Layer 2 of a small transformer language model trained on English Wikipedia (13 layers, counted from 0, width 96). Numbers have three digits each and are written without spaces.
A neuron's activation on a vector x is GELU(gate . x) times (in . x), where the dot is the dot product.
The model reads these tokens: "am" "oy" "l" " ph" "os" "ph" "ate" " in" " one" " of" " the" " cent" "ral" " re" "act" "ions" " in" " the" " " "ure" "a" " c" "y" "c" "le" "." " It" " is" " also" " produc" "ed" " from"

The vector x that enters this layer's MLP at each token. A number n stands for (n - 500) times 0.0088.
0 "am": 508492576500405705553575419482554560374547365561709741430545482504498354614503509433593640448558602631577550463271557655488547524328493267570526476586537645482345427461480402561479491914468516503559187549360531451513548465472617334448477558580592469406404440400483566600544602525617451602
1 "oy": 635490588618513775569535682611560400403538473648515850422414508419511249438367466492440419478550427457531558428662552742508478505455517384518436413584485537528483398428401486293476548876571421474665315460451504520513472498469627373588529458280706341650487489388495549533484403617444565475
2 "l": 309531498402385724253610388578597574548555472558729494385546481434532472805475502413458416454503483480726584593519499677494492504530471314559505503614473577556580679333458443539493573859531416492484589351400398436430353594518786461517475465645471558482527436502589496422577479564473445321
3 " ph": 621579525509563707697565369502397474440755374522685495561540491553629462416504405645482529511471478463450453361685676849565563388579440478605552514666514551642513686253585522251411429592393473646417482395617355386693463524341554564409492652309448487511383472480558553410666485335461572483
4 "os": 405522633400586649700420632188403629514536306496489403437528411452637426740516356549381279541555489527613507585255452804429649471567361440533550474649445464475537380360516472487567554514560517474429527360297578532468509303436655631490522356507452428444439493577388508646272449434467562681
5 "ph": 600514525453489974544530500422534628481544424456646607486567481520547451666480427546353541461482632521712530397458617882449473474514477458513581289618490379833457666324502643455341534592616453489608328410295392425485498521386511416430525453392377538376404471480603403506707627473592477710
6 "ate": 508529478474412784673378473529413528440631473554559347421443597522470369469517508426373617603455481458503505636386527742447652473496288451534613484632464458561414509597414505454469388791374390636445392359433565549357581569546264406454369403331506434481385527469607470572454541455320439590
7 " in": 561514575423392380631582360547449691411596532473484360521673605682554447494642493449389571501501486414463492419415652792475728429440446415601478590555554579374403431649514586479517388730514458397563474341474480574458603328489612552600443494477631381343566410655673425492518492377350522421
8 " one": 431506505470522637550361609460504587342686316438383509528527584690514511497362521444408500404251596669488526454470498670569581528544630443501491608707476393419487559432572562503408503671416490558272255477389386456506705672478406372530426447480355542511486404712674631572603411580542503639
9 " of": 540483509400465438594285594607490569479514637542534635517606612506543487430510402566685513543490402464435522520422490772550539523502541475533512654482622513611374605577540583418575530638574225485625472523480454490605480550490478429749558446584484561427575448472744403577442512369461472420
10 " the": 514447524414623492494480620535581508535453436447386503502617583627527516558485542483477452489490528607343528454426433631567540462480643373590473606493485525371497540579511492568589315768483353694548484398402475446631688549488460503549613472479480521401483496520780539455422498408600504458
11 " cent": 427660583578533676521317482448497531373316306577502511428459461591741400579540555619490678431460493345296520471500425682589528458370609393637385394502549493504471564516632627495287518761477380632280436487367426415463485484562532496375431437655335435496376506713484536425492716575492508699
12 "ral": 682514471363401518288489658406560512663660468574562305491391520442664478499543465391453372532470549447634519516659387797402598525430475396597471689581597433341471543526525567398440511782650388591528246441527523396380576469574583277454344439579693474510543393539601503558459403525486468496
13 " re": 388612630349622565401364468175583701414532314529766567641591508675510557311508305455503422452448581330366398463750586755535469422556481567503399430665671510505561443446453678287445477723552477488524391481461542579601472575318443616458501447515569420494580488552505516486492445594374545342
14 "act": 452703531372484421491235480369538504424493412514682589471572509579453511433644454433331470497529528626657509592401535699593348503377453360510448453692674449583586287458436421441445624646508362679470516570395484489442636426490693600385432353342424440354560471563525558569757668567263490526
15 "ions": 598563516404453344461188353566551557454488514495566582550367502230612467405507475464290422478550562568516564527378483639497465493422268397527470577716506414529501301387514430342516400787526420535506411480461618485393485628394376583523481375492475500554485608671489537523472534540415550588
16 " in": 552534557422363340566462344583452684432596494481466395529611589673562443481673469459398563496500483421436481403423658724482750421424462438638467608627564585382365447686571589488495374733526442395581441387451489570459629333479622547587458500520639384366593415659651418460513497375376538440
17 " the": 530440502391598513455462597493585482533491392432380417502521585603513518558466542477433507501523551622404530447438460639566549443475656413581460613576461531328502503594519474550572299749508331687589492422422475455617647555487511537527624465489494503377481498503764565430469517413608488397
18 " ": 529526565368520420478229418400490532411566256504258480472491523501572487502542442475416393472451443451526568495457462648492516447336501492576441486599507788410304447493467504390478501590495426530391457462418447440532600642521452562486460565530541480368456198561412497512466541648489475435
19 "ure": 515420605430541624592316332420616621451509330642725483597271600236563484493490471393427518567476529502604498676489433715512482473432393524502473439696588458486555533428448491501432364827569459622481422470417577451597508527450449396485546379492463380562536571548559422629404484558312610451
20 "a": 380655584459522574547541538425601653601530319556633521384399517504421308428434517468438448522530467621489537468363488621434657524438424386557520584726512464431388654390518507279488533799440382413421490595426573481672666525536473489511453521506391442392297270431533606453523444612541479569
21 " c": 571475589396517288628589525317563600540548578429620506602444507463535508523651345438429400505413520312470511305480446682579517306403577574534439487559528405615489592528490543665496411840485474632487105574572429517481425487537687611499313671345519489471288476645422511496511520509486410559
22 "y": 573544531545547732521422554499600469319452325564494589493301635347519374583447430592322572652467464440594587535415611768445485560533574442514540530748448526447426535561305540423395433829400567541498372626320459552625540499557411385497555567569457375587384516392523502686477399498530484716
23 "c": 471368614456485619430518425420497576477620526339499581387473448287499600619500345517538510526467474590523503454390570716431515426479500524620513444667431416643415694416541455619490529781645505559460357439422398448594382470626697380439412506469605346292305348594433386429547588265519393707
24 "le": 386479476406544724531516532346570621528480310533509483547138600445477552568459409408471475530483578467535601712463528680508550529644325510666663598734512455532487569549374519501515575843511496417466364588422518485495523499480409385459573544550576390563430531495664482591571534480401449620
25 ".": 508490594340625426326402305377507555569533460498436384549436546642693498468483425519505556526501469644413542505371386788503428359483543533558425427713471296461435437446438472379541305650526400305501488429678433534566482490511569486508449559525503481663527619429513445369700547568328512478
26 " It": 520635664601624582438420684472436422560406412767429352472474533516631520574382431412380557404283756542469483533382509552467591580373600529564296415733583526678553556450568576313408462732510453567520288461438517476607554483397399507353422400476397605497490506645558535578503410499457574618
27 " is": 500462646452439390577394570582610534501439543541524410384288496458822391407418534506300652300475466539415441469483481599489592506418606580290407495681434530485349506538621484487557412638416437452520660524474425492572369557300606451590404447619507438578518496680726484605496507397440466481
28 " also": 546553609301436477498106697504501500538607612566439376526401488632609363608251433491441443460417569453520453584362617712493380583493505423420521486590580436560618374544537404546568616556471426480279420386481507635598487702386566598545525388470445457401518586635620490528547575418462586292
29 " produc": 454380653374702352448278736547552590495346662411527640548406392584588541539384499520465505478492433472565569383555547876676531491333423524535490439653434606436428346399419459617492507582234407581442308525507310564513487443409513509465430507585421388546514479465413643646477604498478521474
30 "ed": 603404538362526607490238676471531544444475507596563338279299523275649469473561474518509510487485464450534481606346571642440459503400363363476519629757288536416552478552341525464514568801345355441477352470556483398505481421581518629535405603597615483464460564551478566510544561440514485507
31 " from": 419366528486579507485459627445476522378464641571433321551672497396565480524499374527532573462408517507437438459496582645477562435451463521635493674656621590519323465550734487537475347814687362436471354464500616589494396537554559682599517472409535462414565515542681524684512535438289392425

Each question shows the input weights of one neuron of the MLP. A number n stands for (n - 500) times 0.0017.

n222 gate: 662495464457541470603484571530566420527422546528439514516586453340532438438288587475637563503541624585489283527392505430490476458498500532513626458472297436390417522648503381571562477416435350576328367490630620652434573582495380477508580340467588707449500565470553448516505618368539578596
n222 in: 523666423485530618470521554529422525453418543536467478480474563562577401407597581478455394400418376444375475470559421589508774541534515379452448624586657447542487330365533417368623399438544543374481487487435445513394333628392462611453522604495453578355579555584448600577361594671403554513
It fires most on token 28 " also"

n200 gate: 555587454565437672532561495367411482429352551394513439585610467481467673620481640544409531419506497523489446466538566428543411520589297522508572300397551439719497469552511576537585405353400540484441705385681647419476425418555416535445618552574497505599481353523495591233394577500438570469
n200 in: 626506455488461807487519522286488342424289442470427350577666763429465517612363567479518706469574530443595568380516618525362606655538340600592536416482559332624604428547411572662614533310612443509394679472609539401528450482525513597405562506546459349569598431407685642385531611427337565445
On which token does it fire most, and how strongly? 5 "ph", at about 0.57

n19 gate: 576573465453399344503515396583552441601590463546488362455486511577341661473557514571584531490435514492682509561529604641402510556493610653414443595417473438520333416556528583475475410505471513453586500483467500502427621479376565563614686615477429360460391531514453601519558577346692505485
n19 in: 541439433549521498543488447352453446485433516400411343502584455498515569312380592430472588706500461407746534648579552547327460490502585517517574589498370566581533480459424512553432573528519458398448510464479419579483498526554533637490596561417341415393583507660516557558459353343521550518
It fires most on token 7 " in"

n174 gate: 383565434507468324358424354494373317458458503683375459692386623439513451474560588507436422451455592591438542492559392462500580546548525477373666436505526435511682546642587534390490427562421509396548477424405515574680423528369530511343485523484490575376524405478500467500309544558546378527
n174 in: 582485463539529432500544447509603572577627456484542535293526578457578443617477438507417683533471461407500445497465689602348542401386507578655567485483518599433351527384415475666477591451372624619552531612515468377505633436688557666572517449471487373444562549534444520523467603518420668421
On which token does it fire most, and how strongly? 18 " ", at about 1.1

n12 gate: 586554421530580430478628495465595585581513412369482392515596498518410434370421550529562541408651473442484576527634613274566407639616513446404456487547505371561690516615402487546581520333464536441423666437555450426374315367490516622542446555581474477512605476443542505359541639492658597435
n12 in: 564555412366576494561623552483556554626598382393455506594772432586396386577577579475561497638652517407467560347462713423668414665641606410446509399516630384597537397618442430464518413368480577428512541380632441431370419401432432599450350456648600640578573471489597580405428482606514724391
Its three highest activations, in order, are on tokens 27 " is", 30 "ed", 2 "l"

n134 gate: 580565557578505678552439512471502674505493556488622597507681513502526629481526597647469632609607551525436423413512434546603519615415493368516530549337433464493479471586409400345531495327438485565471472628502565558479558545505470517474518458398564535565672476464447576502535380450427528646
n134 in: 528624571476649463487477508509612583525676376508458505530486502528562653619569527462493413565741539546529662445616500555572383516533468563530655560462558500374488389414519538505566473502397507683646404545612483485429505669551406568495464492398370525546707472442372522603638431382525577589
Its two highest activations, in order, are on tokens 14 "act", 3 " ph"

n74 gate: 510537452538583431471567485634662397624407608614557524541622560634395474497520431588630402454427519553505232482551432416674442629479502515486479458502603447457601384540547522464600490555471703516508591493536580429458446617557331637567458416513458372491490525484458565449341532568519587520
n74 in: 490562400472591518526445581478438550579439470672586463396609542436429295563465464488555598466632422526549400566466482599648510596452381520565542313640574401374645492451469488482530512543657588401447448369469526463562498344623374513462484381528510455536425505512495347431429685492400580420
It fires most on token 13 " re"

n8 gate: 414495456577538479497505497535472465622550664549367481553544500462569560420547653466542565646442448522633441390515524589452378639730434523439385505571526202634487422642307492438704352495413671428460531454570590500487556528550462522516480477427521438582385426465527592454482545629508449503
n8 in: 413360284581523568455447273494446584577524408628559393492393532565460612632629492624389632631387487503467415557476551570624646483488637539420461469478610641369309431532558516464409518500555575548495442433449533487424539595674355607414634468489513376401527488538490464544442473615549414601
On which token does it fire most, and how strongly? 6 "ate", at about 2.5

n232 gate: 508402632704571475385657427618397367503427575647458529564432510649472457427500542554416503578329560588632410443348397409438562463497556530452500508469462628625588580484560555446503468447427543589525478789703610578470524553481428509483605409378511670574530573573299629449571533467594398463
n232 in: 553379562477515500358543299512553385532452284545436522549355692560454439446564523488354445513476510675406361484348548466487729497436425476572519393522602554505582673530624418552370584472234471528508532634528614505390492533444564565449550386462383508439383478550472614500432580487585458555
On which token does it fire most, and how strongly? 26 " It", at about 3.7

n39 gate: 455633550533529474523410576539390454438414562479426534573553475698535408406485534623559521502588472466487493618473229570645523391463515552580406360411579500392403446535557507446475471407473609557579520500514405427589505567503524579357470488587355488593555475467406675380360465716612527497
n39 in: 559471542502443503567577568520453550391417575531479343505315349622562440578475576590509659495638533547336412330466547546459681446397329520548306476567373318430474492556485534569498621519498507455561488471486399609488383612614438552405440525467626500427555469437359539493515485428517420536
Its three highest activations, in order, are on tokens 11 " cent", 29 " produc", 25 "."

n235 gate: 688584530409558444497360404494367492359616553480421434473338601387602474353423587609510407401658477654480436620540627484513511509647431637388497398551653534555474508685474614388481340510460522590550413423406479511357422429505735503429497682506380451529308537456479420457430519530495495542
n235 in: 495407391510563429468575551425471410599553371555701532519555421549430532424675566613542497508419537342612513475538400591511545517431411571602387394575524420444465509238382355446406542413470495531494475714434400416552579540342381702472384665437492601421494705576477648573426423533522497406
Its two highest activations, in order, are on tokens 3 " ph", 21 " c"

n183 gate: 580676441508366536517626487461523554551552462562495358565452428621370506505378549518459558450503286386575568439516538477526593469652406585560340585455442635451672358497464479635613435508518605566566340617487503413593553415460599415403505487622540663451476573391503594674614312395563382434
n183 in: 358345439522483537288344378494423355461553539448395478472378606446558508402594572437589433653513609437524524471387497586470600430445525536500389503593474345537558460563449497521518470579472528643410461553555661533595699570437505357628660505339490420634550597579630429459420536576500541564
It fires most on token 12 "ral"

n103 gate: 660570387535557399509466282519508405444631454544468378536541396572446355546446598479535380478391460401535405621553304560530589394477489444462376469442431378491571439550506693375429435513442536457572486495441607436667472378591535542517603607317458626438483625377447451378444271611448401787
n103 in: 489497524429506456506462667338492716552462528385566445578529559506453503436636506554645479441591440543467478420457622590422316380516663511676539733519432447538461649565332509533578569505658589519529383472448220531324370514679551628593435391515319383470442508658555410559554578442478441604
Its three highest activations, in order, are on tokens 21 " c", 25 ".", 4 "os"

n51 gate: 417528636547485492546620472529385578690524469530695602566485367492529623595639387570532441643553483434416556543469492307553492614536503541530355390365685409408594516495595598465500540465513467660630611667572530485464444568458336478479456630602547586520497429478483515454582482521510630667
n51 in: 409521493546358434596343585485379360675571368523492543482380540309475443508543510606590564399464490471427480577441470398642692579388576625613548614500484523242510492482407476447459554451354417485723444636503667632505489435557489589516560548550492393590427417503449558481338446571537632489
On which token does it fire most, and how strongly? 5 "ph", at about 0.77

n140 gate: 562514386416521551550345573470450493450437647693383384449615425519635485415495491429584522385534421617408538444655652488500505562699442524579597446513467523596465458482391469608696463534605578511500481488507541477467425541622467644498567467596493462350550517475581481399514545430577451407
n140 in: 530522412532628472326581429400412553547446416520479541470522271516430430342475647567608494396525587291463458406678472565554458662474557478708343341604596580503505279377543492649522302431525495521602387508418439445418399361550529618528497483620572348458603417537461524546475617550470489477
It fires most on token 31 " from"

n116 gate: 415511479490403528687500422571595447453299470477558555620568441524436590614553608690388389678642377442420469429562539289481355446520513497473632570337405516583471574557552467613445436489576575555576746599595663484418527439506509529553536541523533519521290438443674599549628420458444516605
n116 in: 373522471568374548660656598352596581506342422340662718391535419583509533611497428544657587549658470308364579570543572482512437640410485429549536608491429404661485629433555438574478593384620687491353643612751402610531399431597539566443395210651562593369597509396450543417509581459372558471
It fires most on token 17 " the"

n244 gate: 503440472469353604700527586583413579565503450474647486495479361253318612444503624503547463323617471605480538553592547492524447600513484368524471435544438373486420692461412481514437597552613520334704489508419440427438465429571454439368490426461544380490626406458513505597508297315585607618
n244 in: 494297585495414600550694585528479538531472527550583556451487360299313556591497554484476503437540484557529715592483443440369318655474489323582526445542561603523345648400415542621427605607665500415600430655479439426500574476542423458520432480558508444457565396569354363693522396424530382618
Its three highest activations, in order, are on tokens 23 "c", 5 "ph", 0 "am"

n62 gate: 433558406590380494736506612572284409506672627459567444392581611560466450455581591427595535533540500459439469686712514470571543494423353516481465464403500398469392494683395749532511328433530568455460503514529644484401511489615456532587479442580508547540679432548574334590417520430693470480
n62 in: 509570443652367412773605443514282639423653477407532471560562568530571371659568565500424640672525512369340336503637506452482528484395434512500346476437494518469497513697683631434630322388228545407516521509535585542527497538599322754441520463532574359500608511649506371434582565392590479380
Its two highest activations, in order, are on tokens 7 " in", 16 " in"

n188 gate: 648387450521523544644454548491409443519544424381433480479539405431413378313508614659456531423522587491458389533564636458461462444603453652453398476497588372693665444706373419472516516394718500436619495623497446511540341344636645463375523425433516465549462596513464358508553546435569423561
n188 in: 562395508332482510685370506249447431661563342416441618407351684400475285547600551483580532473428633569432311544647497518587535342532461323557455405520528482622638452558497589605503652399603475620453478572382535375736457342519653497338494336663432386524509399559433464704485665484437412510
It fires most on token 23 "c"

n190 gate: 588583554493628432407488384472535538431665489487252430584594587534435565467644438413444403454515453374572539472437463466380492539548526430522490362479461517612505577567415537485502538371476493234321532438622425427446558571537477570483491584513470400549547332432402394490512470468512377442
n190 in: 485356611474585384405520292445566505591615404412486308598387461616485438607651488486533620440483463492510558391512540526524568510514438553411400439502398460502541640516349561543381533411582569297472500577460413573549505512423598656550424566470446427622488449456479459362539500349510377470
It fires most on token 25 "."

n158 gate: 605584522532510495508423414567453426536597726406438437543480450480409589529570525625441404482581581533548464698624448515620474605481563462410530297531472358539428431652503536407433349581414537502524416580456498589434280386671473650438546541513381329515611535434512467389492518539595434627
n158 in: 478570452590484578395432481359479377451450500426398549582375470521593440365503565662523447596448451442590666545495497614627564732425558428519580425480452377486526514505455319520508476549532591533253622606581516551599609377415409419552536590598505397617677500487400431374675467514497497763
It fires most on token 22 "y"

n156 gate: 633652460508516413565594317395527492531606518485630302585639510553523428483648405500484606472488390428426529390508486494710463400584431545629435388455399440563648450439574517619548391419403598355567638307646295478534369418620488623452455590573543435546528605315460459425478474563439700445
n156 in: 482513400507517471601732485266453385560468351473567574437590517612495448328416445488463645495400443528530427665608600369538550524577424554454435526449426528592611567554367466666589520455497571598383456497470480329461597387503609701701430435540526474502563571530544528480639576406401571535
It fires most on token 3 " ph"

n154 gate: 590397420440483335416444495693505500515541481463425415544458463473398439380597607566582466386559510637369495585520609431557541474544638587382508480524485481424390537647279555344482374343448514450345553306584488525517374410472481511480498696552543390466515518543452530572522437452502542328
n154 in: 609427404360558542455348500523400493401541420513536572596494523378490425577495581467551461425551551554408574503372541490517425423406628477391497607452533444280463458650429616367457388301495415543368450409449403644555460454416551495411517616589614387551548479510486609630570574663512488372
It fires most on token 25 "."

n17 gate: 582429381515608671538582573396468470533503480457530370425658410452601568393391589486439649543523322456780524550510464400520469647583357480525511449418500396606415492667334520569629532510467479512500572417475498556411472342601438500391555341564497451404521477537551367427480590430470404452
n17 in: 585545395314535581574511363394546557412595636643405572423437405439609476471437642564519515358408495425521529622466523450351592361445608422564378380391410423469448365599663635462540363500377585454491449332598503662623520456312369575474330528439642438386603603554610436517497494683461472456
It fires most on token 6 "ate"

n6 gate: 575460243524587559524349468726495454548538538545488442471264453498538482505545536439521477488462531511474493505270508603564564505463461624449447592491604456622493565483607443324533529538532498357572470642418483362435527502487474425503502508303608478455530562500507431502383382510672576650
n6 in: 500441606527550593508604437462515498636647564600490511613439438556364380424523555539682626525471343470470536516477479457450450567476503510570427564507691435474420487466382454407363254488629493429487454605554507482423510301412519388451686670532528554591329568377490621452548443521540475553
On which token does it fire most, and how strongly? 1 "oy", at about 2.5

n184 gate: 535522529612457492707442657607474498580533497587615423522673426311487669564548531624505541488642486465555453610549556476644492576322498406488487493495453471407536448512435468564492490447507493474682517342474443242436485408538455537432378550492425498404568459517486412488448671475669517454
n184 in: 616531509523588601486649626566569625543543451521562443618535525401450628518367446498496614469500502510638523537482579500395425516346566365557357480517593435407559495414512449431529554511458447538463627544605521418400396630376403559509395502456415507539556512558453476493562516403500575354
Its two highest activations, in order, are on tokens 30 "ed", 5 "ph"

n196 gate: 594521478545576406441615425666520477535503567550619519526444423503396543446494565511581552433698733450580417536483369443411311337514713605374469352478488660384583445664605611521352565489764653251370626612539452451526422577571432384509478615463521535523485532562327558407483376542584448454
n196 in: 602555365594412432557625396533440356526597389485412570418762500565419419247456606640591466432214396395553521462543589607586701492656496605361596648369612429710429511424458413474812363252457503736470642521465584601428471472371965744493558354451353609378489630514538539518576691470596525530
It fires most on token 25 "."

n162 gate: 361429489530452489467429500562417523687511463544606492487403395575439489508466363510653505329559420693505520492627346505518395360485700609344428464564466711481543560557596581484402518412622603550554476567462457479388448548593680494471505547473476463430648493357383340541646487428515402435
n162 in: 341427507517450516530542695518467508623550426533565597518339447557685627609466445446455565407471418698456409274477416528518335342548676490452555384566531637447457584507574544470503611497639648502519495566515443652404469538497621555368505458473503557463639517440448462521642453384377369446
Its three highest activations, in order, are on tokens 2 "l", 23 "c", 27 " is"

n65 gate: 518650511525523519481414441403437296617548503443375580464430573521524783481600410468545624528574366708378451430546550406477553358440553582533511593556549571479280616576557609570558477545672488357556433419428550390505462656589571456455637396524537544448576455502591480444428411479538441557
n65 in: 670524431635585511581655516407410464393416590310390393352521401639403570481462518450482539597519536449558412445563460375341489550527685566503436511432368611414547364508503479571433446623497553528642383396617485555545495431699595531478458337439602457352602466510558529532592404414609416354
It fires most on token 17 " the"

n221 gate: 517572463579454464518353519695450449480460543371458491664451465405547636616604460586485507358478554516534447626561412519570449617530455491504321355541632547613568434486450476527559498479530572610462526600460569414409343540471500484480510653473480426444535438515512476519448487533461588486
n221 in: 509475500517555331416580626474489604495577535414498546418441549617437416465339619583496476421423554481593442500484495587612439502508500319449529468453520491572553505461330363512459451417475452396376593567568607327505502535521462590578442548356509457590408465430507381554511688565462547543
Its three highest activations, in order, are on tokens 14 "act", 28 " also", 29 " produc"

n101 gate: 529440553639410524667552526459284598359508491519462412492535522431516580516553419546478676395641480317505473551709584373668367505522441417469434603385570528418419432446432492729461543490582578607428555406555445495438341603492393558484473320511421456605500500443540582392528513429487610578
n101 in: 591386579641502452446466561635478497617537398617532492598300486497524514674479580478631513628492502381438478497526589432457368443397500385457378408478577485385260554429492544398411595425584424591349575538535465546328416608610465530487580360505479526468578387428569576298443578461596594543
On which token does it fire most, and how strongly? 11 " cent", at about 3

n63 gate: 661483508477352577594495664516477407580674492551537633523400484424407648466515644647350540509488399441588534463474502399575478661509434340507533564473526425498570603525455445450374430415381447507584476571454463548388519479519434467451423662517597611576634504475530550483529454390467616625
n63 in: 497572439576419508691601563282522557711620531630510546422509416389313581442477743553537452475584475330417488508619479525500508629500485497563352467505581567456395436548385574625549550557500603466482451518495643432462543480573411566440358559643469462512505315476410500459513417352553543550
It fires most on token 12 "ral"

n203 gate: 554607440495511453420375492494320516460457790491522581461595695511402479413603525675454376567555365488556441433514380370669500417458566559370571494457629588411624403599482638485443522280536678581610458467533383561480472418434673602560574531600637475489392559441368625455539452540408670412
n203 in: 591656488555346460407442451475686239657466548341463389599568449750464398419458596608566443573435650535379311333552455637562452586513481445449384511456508489584387448440607519574456601431633508649607415487431468573516367492467512541483448417483630516518514487529469441549598689606492527594
Its two highest activations, in order, are on tokens 14 "act", 30 "ed"

n71 gate: 500377413519658523558432512392595337553428695489449537674421533604520606672492369427457675527454481487458443443473457424618482563577421458534431507455570593633429416519516455451546532452381537512448606596505447368432291437604500513531424508531657389464299491447462438366580563589532438461
n71 in: 547602633452422667316450410470477556563484471478510428454550427474452614348402637613538421642529638497484498527549495613554618409488418573513544484532456426580439595460470571516489426555544464448452312487336530733497673563455577388323613621288532576553466529418540510497471471537408448706
It fires most on token 23 "c"

n98 gate: 575431466459469511688610545521469446487549622652577548544638500437367494402441510545617511529516487423394500459548511427678503285411529582471517706387548632411417633671629580525522430541692649607673511403628472474479518472640441364543668559533446596410435573408564476563495524451531579376
n98 in: 346584520397656517474437527714414479473577665614513503400318467335689637346500367533428472415569521627441553416385536489439346384595524497384639447597417597519445545538449627450407508539455554505630419545321459652564580552388694483396442614444533462547519552513497508436449323454471582590
Its two highest activations, in order, are on tokens 3 " ph", 21 " c"

n214 gate: 567470402622545317258489295475516261467542512515551438603472644527503488616363631490476610445441463583494565603478517503622404491436476566608465409476365508503643416492692492509701307524423505381577525478505612410618410696503611491475604681428411481396508454489529372437483444402497522440
n214 in: 562596513483455479557610293256592407479558407454470379551517517520537514648311655466597586426415438464400600588613497538627452584418434456424369574446402447390551408524408559513691342565497415507572534447498632451523459477455582522311505445666513580381422505535606347423418563469553508503
Its three highest activations, in order, are on tokens 17 " the", 25 ".", 10 " the"

n251 gate: 358508467490537500489448500415435513466571446383395426503500657523403547503639422672406433378534554506408344476544503419584524446664487615500527531539628540469510344534614459479409472438462545549710391379423436329454490400529727475534515497353503487527677505485554348561613594492657625409
n251 in: 558442434462602236341541552779510500482644527548427543412432456627436436667548408528373238567500478513482446588368495473571472418502549567490503535400488546380480524429616568458480337531445551423482505429565551500458589471421484562536616626523518525490647546426459483587557581513579673510
On which token does it fire most, and how strongly? 16 " in", at about 2.8

n97 gate: 588480481553524541513356480653442493525462617529396402515475453554470439400556469533452500367385572749440467541388480476524605393619502686549603431509562413416544487467518592567513471654488569438554480617483668522433579374399577367492636613417389482428518351560417620374473412444667493534
n97 in: 440737548346542405431514575491673571549536539494595538599482556403616506500580571492474327433603583742494618469516583468452375617637455503572580573551662370478423545575591631398616394592522540516702407524379414573514484555354621445461456568424407478406494301534479508427389538442390535622
On which token does it fire most, and how strongly? 20 "a", at about 3.3

n28 gate: 538585606546583478345532653403485505580456468596614537576590478413448494361289536322584475437462446449657586428622614385550459665418516426660511444470532594533510698437503455530597482382555488589580500492598541405521592580654356574652500546583427532551505488546243369463452540402484626447
n28 in: 412490539451475471486386691614654355595429604500572475359494495625466511589510433502419588528566522437301524383523701331561611476464540434475630454498467520560495551588592513495565453512444531517540595490517661508262503502677500558643488629380547618460536531463498409523605391302583429519
It fires most on token 19 "ure"

n147 gate: 453530522571504550466446590519403514558443559665529485518545502465445648676507516518605602403545694500629557428505512543516574559474461535518299514493509405654386558568576465399738550419399494411488528441498574523375472593524382587403515528456519680536606459522542399507417531429546424505
n147 in: 532597545527473557512425418584395453556356629527404399486355567406404537335512402487611490315479540480548539510404427484448580616481500498597398530478505588502480611498483597414498493573543559412624576428504531543440658572505498456371572591553437551482572454707504343559459395437543550584
It fires most on token 26 " It"